Layer 9 of a small transformer language model trained on English Wikipedia (14 layers, counted from 0, width 96).
A neuron's activation on a vector x is GELU(weights . x + bias), where the dot is the dot product.

Input weights of the MLP neurons that the questions are about. A number n stands for n times 0.0064.
n17 (bias -0.049): -7 -8 -12 25 -35 11 17 16 19 -23 4 -44 5 20 28 8 -3 10 -38 22 4 10 -14 -3 -5 -16 19 40 -58 -3 24 -46 -24 23 -55 -2 19 -10 36 -6 43 85 -41 -8 -17 -9 21 11 -11 -2 -22 3 -2 8 18 -27 24 -14 40 34 -20 -26 6 30 -15 8 -10 36 -12 -63 2 -13 1 66 43 -44 18 -5 6 40 -23 7 15 -27 -25 14 -20 19 28 13 -35 6 -62 -5 -13 16
n32 (bias -0.035): 29 17 7 -8 1 -11 19 15 -10 19 13 20 -50 -28 25 21 11 21 35 2 3 -3 13 24 13 33 12 65 -26 39 25 41 -24 24 42 -44 -12 -10 19 0 17 -2 -40 -20 25 -4 25 -29 -52 4 40 10 -42 -21 2 27 18 29 14 10 -44 3 7 -35 -71 20 7 51 16 -28 -32 2 -3 -36 43 -3 -15 -4 18 50 44 -5 -59 -15 -21 -24 -3 -47 -42 44 -48 -38 12 -66 -39 -5
n75 (bias -0.065): -8 -21 21 1 3 35 -20 23 -18 10 -19 19 -65 -69 6 4 1 23 -67 11 -49 70 -21 -27 14 -30 -8 -13 -22 19 7 57 48 18 33 -5 17 -43 12 -8 -50 -31 -17 18 -13 -9 -20 36 -58 11 10 8 16 5 -6 -38 -50 8 11 24 15 -44 -5 49 9 34 42 5 -14 -57 32 -38 1 19 54 -18 38 10 -6 46 10 14 3 11 4 50 -73 5 -46 74 -10 -2 8 52 -22 -38
n110 (bias -0.060): 53 1 -19 4 -2 -27 -8 -6 19 -24 14 5 14 -82 -4 39 -37 -2 12 5 -38 51 -4 -18 8 -37 13 12 -7 8 -36 33 11 -34 -19 -10 -12 -57 11 -9 -26 36 38 -4 -7 29 37 12 -37 16 -19 -44 -1 0 57 6 34 8 -8 30 -12 54 1 -30 -3 13 35 29 -12 -6 15 -15 -7 27 -1 -9 -34 22 -19 13 -18 -36 -2 9 28 -28 -49 1 -5 1 38 -34 -2 4 2 -8
n113 (bias -0.036): -37 -31 -41 -35 18 35 1 37 -7 26 34 -7 -55 9 -2 29 -39 4 -36 38 6 9 12 -14 9 57 -94 14 27 -11 -40 11 1 29 -10 6 3 -23 34 8 -2 42 -53 34 16 18 -2 30 12 -5 -50 36 -27 -15 0 37 14 6 -16 42 13 -52 -32 -51 -44 -5 -53 47 -62 26 19 -19 1 -75 18 34 5 -42 9 11 14 12 -29 12 -20 -3 2 -37 54 15 -2 27 54 87 19 0
n233 (bias -0.054): -55 4 62 -5 -21 -31 6 32 4 -22 -32 11 23 -74 11 -7 3 -34 -15 27 66 0 12 -2 5 -33 14 -19 -41 35 -3 -11 13 -3 -23 48 -16 8 -15 25 39 3 27 -8 -19 42 -18 -48 -2 -46 -11 12 8 43 4 29 -6 71 -17 38 -37 13 -17 40 25 17 0 -8 -14 -32 -21 -2 -41 -30 -23 63 16 -30 -30 -39 -40 -16 35 45 0 18 -21 1 32 -37 -9 -24 -32 19 23 -3
n252 (bias -0.028): -13 3 10 9 61 0 11 42 52 -28 -23 8 33 19 3 17 -10 -49 52 -7 -33 20 5 -3 -4 40 -5 -66 27 37 11 2 6 -30 -9 -8 -49 21 -27 -40 55 16 2 -20 19 38 -35 16 21 -15 12 -20 -3 59 -6 -48 -21 -1 -9 -11 -44 5 -32 -8 13 52 -27 15 -18 19 -28 -11 35 42 43 44 1 17 -30 -29 -34 25 -82 26 7 -3 -15 -74 41 16 -49 -73 3 -9 -14 4
n268 (bias -0.048): -32 7 -48 -36 17 10 -44 -61 -32 -79 7 47 -18 -15 3 -3 14 1 -11 42 -37 52 -27 -1 5 21 33 24 -41 7 -22 21 56 39 -4 5 14 -8 12 25 42 -19 -8 -24 -34 -10 3 9 16 -16 41 23 13 -5 3 -11 20 -36 -53 16 -3 -23 -35 21 -3 20 49 -26 -56 1 9 12 -5 21 58 -12 -1 25 11 -4 -2 -36 -46 41 9 58 -31 3 -10 -41 0 -30 15 -21 -27 -1
n274 (bias -0.043): -7 -24 1 31 42 -15 53 13 7 27 -20 -20 -16 -6 -26 4 -49 -15 -28 17 -37 -9 14 -17 11 -51 -41 2 -28 2 43 -12 15 -45 5 -9 12 -24 22 1 6 -22 -3 19 12 76 -27 35 49 10 -11 23 -4 -9 8 0 23 20 -28 -33 10 21 -11 -5 13 -27 -54 -25 -17 50 46 43 24 28 27 4 -14 -49 -2 10 13 -30 -23 -7 4 39 -15 -50 21 -15 -12 -6 34 -18 15 31
n311 (bias -0.043): 11 39 13 -34 36 -34 19 -9 -3 -16 -38 18 2 -24 -1 61 -5 6 21 17 16 -13 -4 46 -10 -24 18 -57 -51 -21 -56 -35 36 -37 15 2 -28 -42 55 15 -25 35 -11 -35 -8 1 17 -44 -2 -36 -22 21 36 4 33 22 -48 44 -11 -7 -44 42 9 9 -1 -42 43 -12 3 15 -18 -26 -48 14 -78 30 -10 57 -41 14 12 49 38 10 -18 -4 39 65 -11 39 -20 9 -10 51 -37 1
n325 (bias -0.030): -11 29 25 -19 -21 -52 24 -14 -17 41 -36 -27 -26 -41 36 13 14 0 9 13 -26 -33 7 21 -8 -40 -22 37 -2 41 -49 37 -24 -4 -7 -5 12 -26 8 33 3 19 24 -21 31 9 17 15 -7 -30 -21 -18 -22 11 58 12 60 -53 27 18 -16 17 13 51 23 -5 6 -10 -7 29 -59 -11 0 40 -49 -11 30 -13 -7 -1 -30 3 -24 -35 14 -6 17 -17 16 -60 -13 10 30 -14 -10 -5
n354 (bias -0.027): 17 -9 56 -71 -47 -3 26 16 -21 -15 -43 -4 -10 -15 58 -14 -18 -60 -7 -18 22 -34 16 49 4 15 12 5 21 -43 21 -3 15 15 -26 -37 21 -40 25 -2 20 17 -53 -32 -17 -12 29 -59 33 56 45 13 20 4 -2 -13 13 36 -24 7 68 17 -16 -72 55 32 -44 -24 0 -25 7 -4 41 37 -4 -5 -17 -17 -54 57 15 14 48 11 14 39 17 -27 -7 -56 34 -11 -54 28 -27 24
n400 (bias -0.042): -35 -11 -4 -31 -12 26 -24 35 -3 -29 36 29 -8 12 29 -8 3 70 -2 25 -34 -30 44 20 -7 20 -11 9 11 35 7 40 10 52 11 27 6 38 29 -24 30 16 23 24 9 -50 13 -21 9 0 -53 3 25 -35 -3 -19 -7 -15 2 -40 4 22 -17 -40 -88 0 -33 17 -72 13 -22 27 4 -37 13 4 17 -38 19 -35 -64 54 -1 -40 36 -18 2 -21 -5 6 20 4 14 -10 1 18
n414 (bias -0.032): 2 -8 16 14 -35 -7 -7 10 6 -26 21 4 -36 -45 16 54 61 30 19 0 26 5 -5 -20 12 29 20 1 22 33 -8 -7 -30 -32 -30 49 -27 14 -14 -55 30 -8 -4 12 -7 12 -13 52 -17 17 8 10 -14 -21 24 -26 36 35 -33 -32 -36 -16 2 8 -10 -6 -17 14 58 -30 5 -20 -2 0 -24 -30 5 -35 -28 33 -30 26 33 0 4 -7 -8 13 23 16 -33 -62 37 -1 15 -53
n419 (bias -0.008): 16 -45 9 57 -32 -46 16 -15 45 -22 -11 46 -4 -42 -18 28 35 -15 11 28 -26 2 -25 -17 -14 0 -2 6 -40 -26 27 -8 19 12 -2 -30 5 40 -1 -8 5 39 -2 16 1 46 -8 -5 9 21 6 47 33 -38 16 7 48 29 -25 8 -2 29 11 1 -16 -24 -13 68 39 14 12 7 -41 -34 -17 -1 -6 18 -17 -28 -36 16 -32 -47 -3 -19 -8 -24 -6 29 -30 9 -30 -21 35 -30
n427 (bias -0.014): 9 -24 -14 17 64 -1 41 -24 -27 7 8 -6 -15 -6 4 -16 31 -36 -47 6 25 21 25 2 -14 -30 38 37 -17 -28 21 -45 -45 -33 2 24 26 31 25 -23 -13 47 20 -19 -32 48 10 -18 46 4 -1 -16 -11 -1 -36 -8 20 22 2 -35 27 31 10 18 -3 20 -5 23 15 6 -15 -16 -25 -35 7 7 -28 -25 14 -12 27 -52 1 -13 5 -17 1 44 -26 22 -7 9 67 -8 11 -38
n482 (bias -0.041): -17 -44 -37 8 32 -45 -39 -64 40 -41 -6 -44 31 -34 41 43 9 20 49 -51 -15 6 43 21 -35 -12 -3 -11 -14 -7 31 11 49 -2 0 -31 3 -45 -2 -32 17 -18 -17 14 -17 -13 -5 7 -14 55 48 -8 -23 -35 34 -4 51 -35 13 10 -16 46 -32 17 -14 -5 26 15 23 23 -1 32 37 17 -10 -19 -46 0 28 43 33 9 -23 -33 16 -28 -12 -3 30 -18 4 -40 44 -13 17 -23

Each question shows a token from some text and the vector x that enters the MLP there. A number n stands for n times 0.054.

"a": 10 4 -28 -21 -60 14 13 -20 28 19 15 -31 -17 6 -17 -55 -25 38 23 -5 7 26 10 19 9 13 23 -32 -2 -9 -17 -14 -3 -17 -23 -10 18 16 -55 -27 -34 -37 13 11 25 -10 10 9 -19 -2 27 -10 12 2 -42 -25 13 19 7 8 24 -23 24 15 -15 -4 3 12 49 -4 -7 11 -10 -5 54 -26 27 1 -20 29 35 2 12 17 -12 -2 3 12 8 0 -10 -3 3 13 -11 -10
The most active neuron and its activation: n75, at about 2.7

"r": 4 -16 -39 6 -38 52 -10 -19 -7 10 21 15 30 12 8 -55 14 4 19 1 9 -1 -12 19 37 31 -26 -18 2 -23 -17 0 35 3 2 -15 11 8 -25 -6 -11 -20 11 14 41 24 18 25 -24 -25 -15 -20 -43 7 5 25 28 10 -13 -4 -2 7 11 5 12 -1 8 26 12 -19 -5 -2 9 -16 6 -4 11 12 4 -55 21 -13 -12 29 -47 -19 28 11 -29 36 -13 -14 -5 -46 -27 -2
The most active neuron and its activation: n32, at about 2.8

"b": 35 -3 -29 23 1 2 -26 -17 -8 -3 -30 16 19 6 2 -16 -50 -8 18 -5 5 12 -5 3 7 -1 -1 -21 44 -12 -18 20 21 -34 -18 -11 1 45 -40 20 -15 -43 -1 41 42 -10 -15 42 -1 -26 -16 -1 8 -13 -11 4 4 -11 38 -11 -1 7 1 8 9 -21 26 15 31 22 15 8 -2 -19 -20 -55 -11 17 12 -40 6 47 3 -2 -6 12 36 2 3 20 -3 -20 -22 -13 -15 -7
The three highest activations, in order: n419, n482, n252

"l": 18 10 -10 -2 -57 5 2 -20 21 33 2 -29 -8 39 3 -44 -8 33 16 3 40 45 9 -28 14 8 12 -22 6 -16 -24 5 13 -10 -31 -1 18 16 -45 -2 -31 -36 -19 30 19 14 20 14 -3 8 -8 -8 10 -27 -15 -10 -10 21 -5 16 36 -3 21 10 -14 2 3 16 34 6 -12 5 -6 -23 3 -30 57 -7 -27 -13 51 -7 -11 -11 -30 -10 19 4 3 1 -15 -40 6 5 0 -21
The most active neuron and its activation: n414, at about 2.2

"as ": -17 -11 -30 3 -29 18 -28 10 22 12 23 -23 -22 23 -7 -25 -1 11 54 21 -10 8 -6 6 -4 -51 2 -22 15 -19 -13 -2 27 -4 -36 6 -13 20 -26 -17 -20 -55 1 16 70 -5 14 4 23 -9 7 -9 -9 8 2 -4 -1 19 -5 29 49 -8 11 10 -11 -17 23 -16 0 3 -7 -14 23 5 42 -25 -2 21 7 -49 0 -13 8 12 -17 16 9 27 10 25 3 15 -20 -36 -9 -15
The neuron with the highest activation: n268

"the ": 7 -31 -1 30 -60 9 -24 27 33 11 -4 -18 -12 27 0 -21 1 6 30 4 -15 13 -17 20 46 -49 -5 -31 14 -27 -15 -33 3 2 -6 -22 -1 33 -45 -10 10 -40 -1 19 57 9 33 16 -3 0 -28 -18 12 4 12 12 16 5 1 8 28 -15 3 -16 -29 10 18 -14 16 17 3 -14 -2 14 -1 -20 5 12 1 -21 31 8 18 17 -36 18 20 -9 10 0 13 -5 -27 -24 -27 -2
The neuron with the highest activation: n419

"or ": 17 -8 -24 25 -24 11 -25 13 12 10 17 -14 -22 36 -37 -58 8 -9 29 32 -15 8 10 33 15 -49 -11 -22 18 -33 -3 6 21 -7 -31 -3 -14 23 -6 -18 15 -27 13 44 55 -1 26 4 -17 -20 -13 -16 -12 10 18 6 15 3 -15 6 43 -13 4 -13 -2 -8 18 -8 -2 -1 4 -2 4 4 44 -30 -8 0 9 -55 11 -4 32 38 -15 -12 8 -16 -1 22 -7 -15 -2 -20 -30 10
Which two neurons fire most, strongest first? n274, n400

"this ": 14 -27 -5 50 -74 17 -12 27 15 -27 20 -18 5 1 8 -12 -2 12 27 21 -30 -3 0 16 11 -40 -21 -30 6 -8 -25 -14 31 -16 -22 -8 -5 32 -37 -1 -27 -20 -22 7 62 -4 16 23 -10 -3 -15 -10 3 -6 23 -2 11 14 9 6 19 8 4 1 -12 -4 32 -12 18 12 -5 -26 12 1 5 10 26 16 10 15 42 21 7 16 -37 -3 10 -9 12 0 -4 -17 -30 -3 -44 -7
The neuron with the highest activation: n75

"oc": 35 -34 -17 -3 -11 22 14 -26 6 21 1 16 7 21 -21 -35 -23 6 14 -10 1 -20 11 -9 21 6 -3 -11 42 -39 -6 -5 21 -19 -31 -3 9 5 -37 -23 -2 -37 -22 17 -1 15 1 -12 56 -16 -29 -17 5 -9 -20 -8 38 -14 8 -14 15 13 17 -11 7 -9 34 23 27 -4 -27 -22 -18 -32 -4 -14 22 14 21 -32 28 11 31 35 -15 29 36 -9 26 -23 -8 17 30 -11 -35 -5
The neuron with the highest activation: n427

" ": 46 -27 -32 21 -30 1 -15 -8 31 -11 6 1 33 33 -2 -47 -12 -6 -3 13 -28 -11 -22 7 32 -51 16 -16 21 -12 -8 15 18 -8 -2 -7 7 -13 -31 -2 6 -26 -9 35 48 -11 9 37 1 9 -28 -34 12 10 21 19 30 21 -3 -28 20 -2 28 10 -19 -28 18 -4 15 -9 1 6 -25 -9 3 -5 31 -8 19 -51 2 10 19 14 -6 18 12 -21 9 -2 -3 -5 -42 4 -33 4
The neuron with the highest activation: n419

"P": 15 -5 -7 35 -58 25 -15 -6 -25 6 -15 -16 23 55 -12 -28 -26 -28 16 17 25 -2 -4 8 12 3 28 -20 -5 -40 -23 -2 2 -20 -34 4 25 0 14 -1 -23 -52 23 0 24 19 27 -1 -6 -8 -40 -14 15 -24 -3 14 -8 19 -48 8 21 10 38 -17 10 -48 10 3 22 3 -11 -23 -10 -3 -3 -1 29 18 2 -10 25 1 -3 34 0 16 7 2 18 37 11 14 18 -31 -25 -6
The most active neuron and its activation: n311, at about 2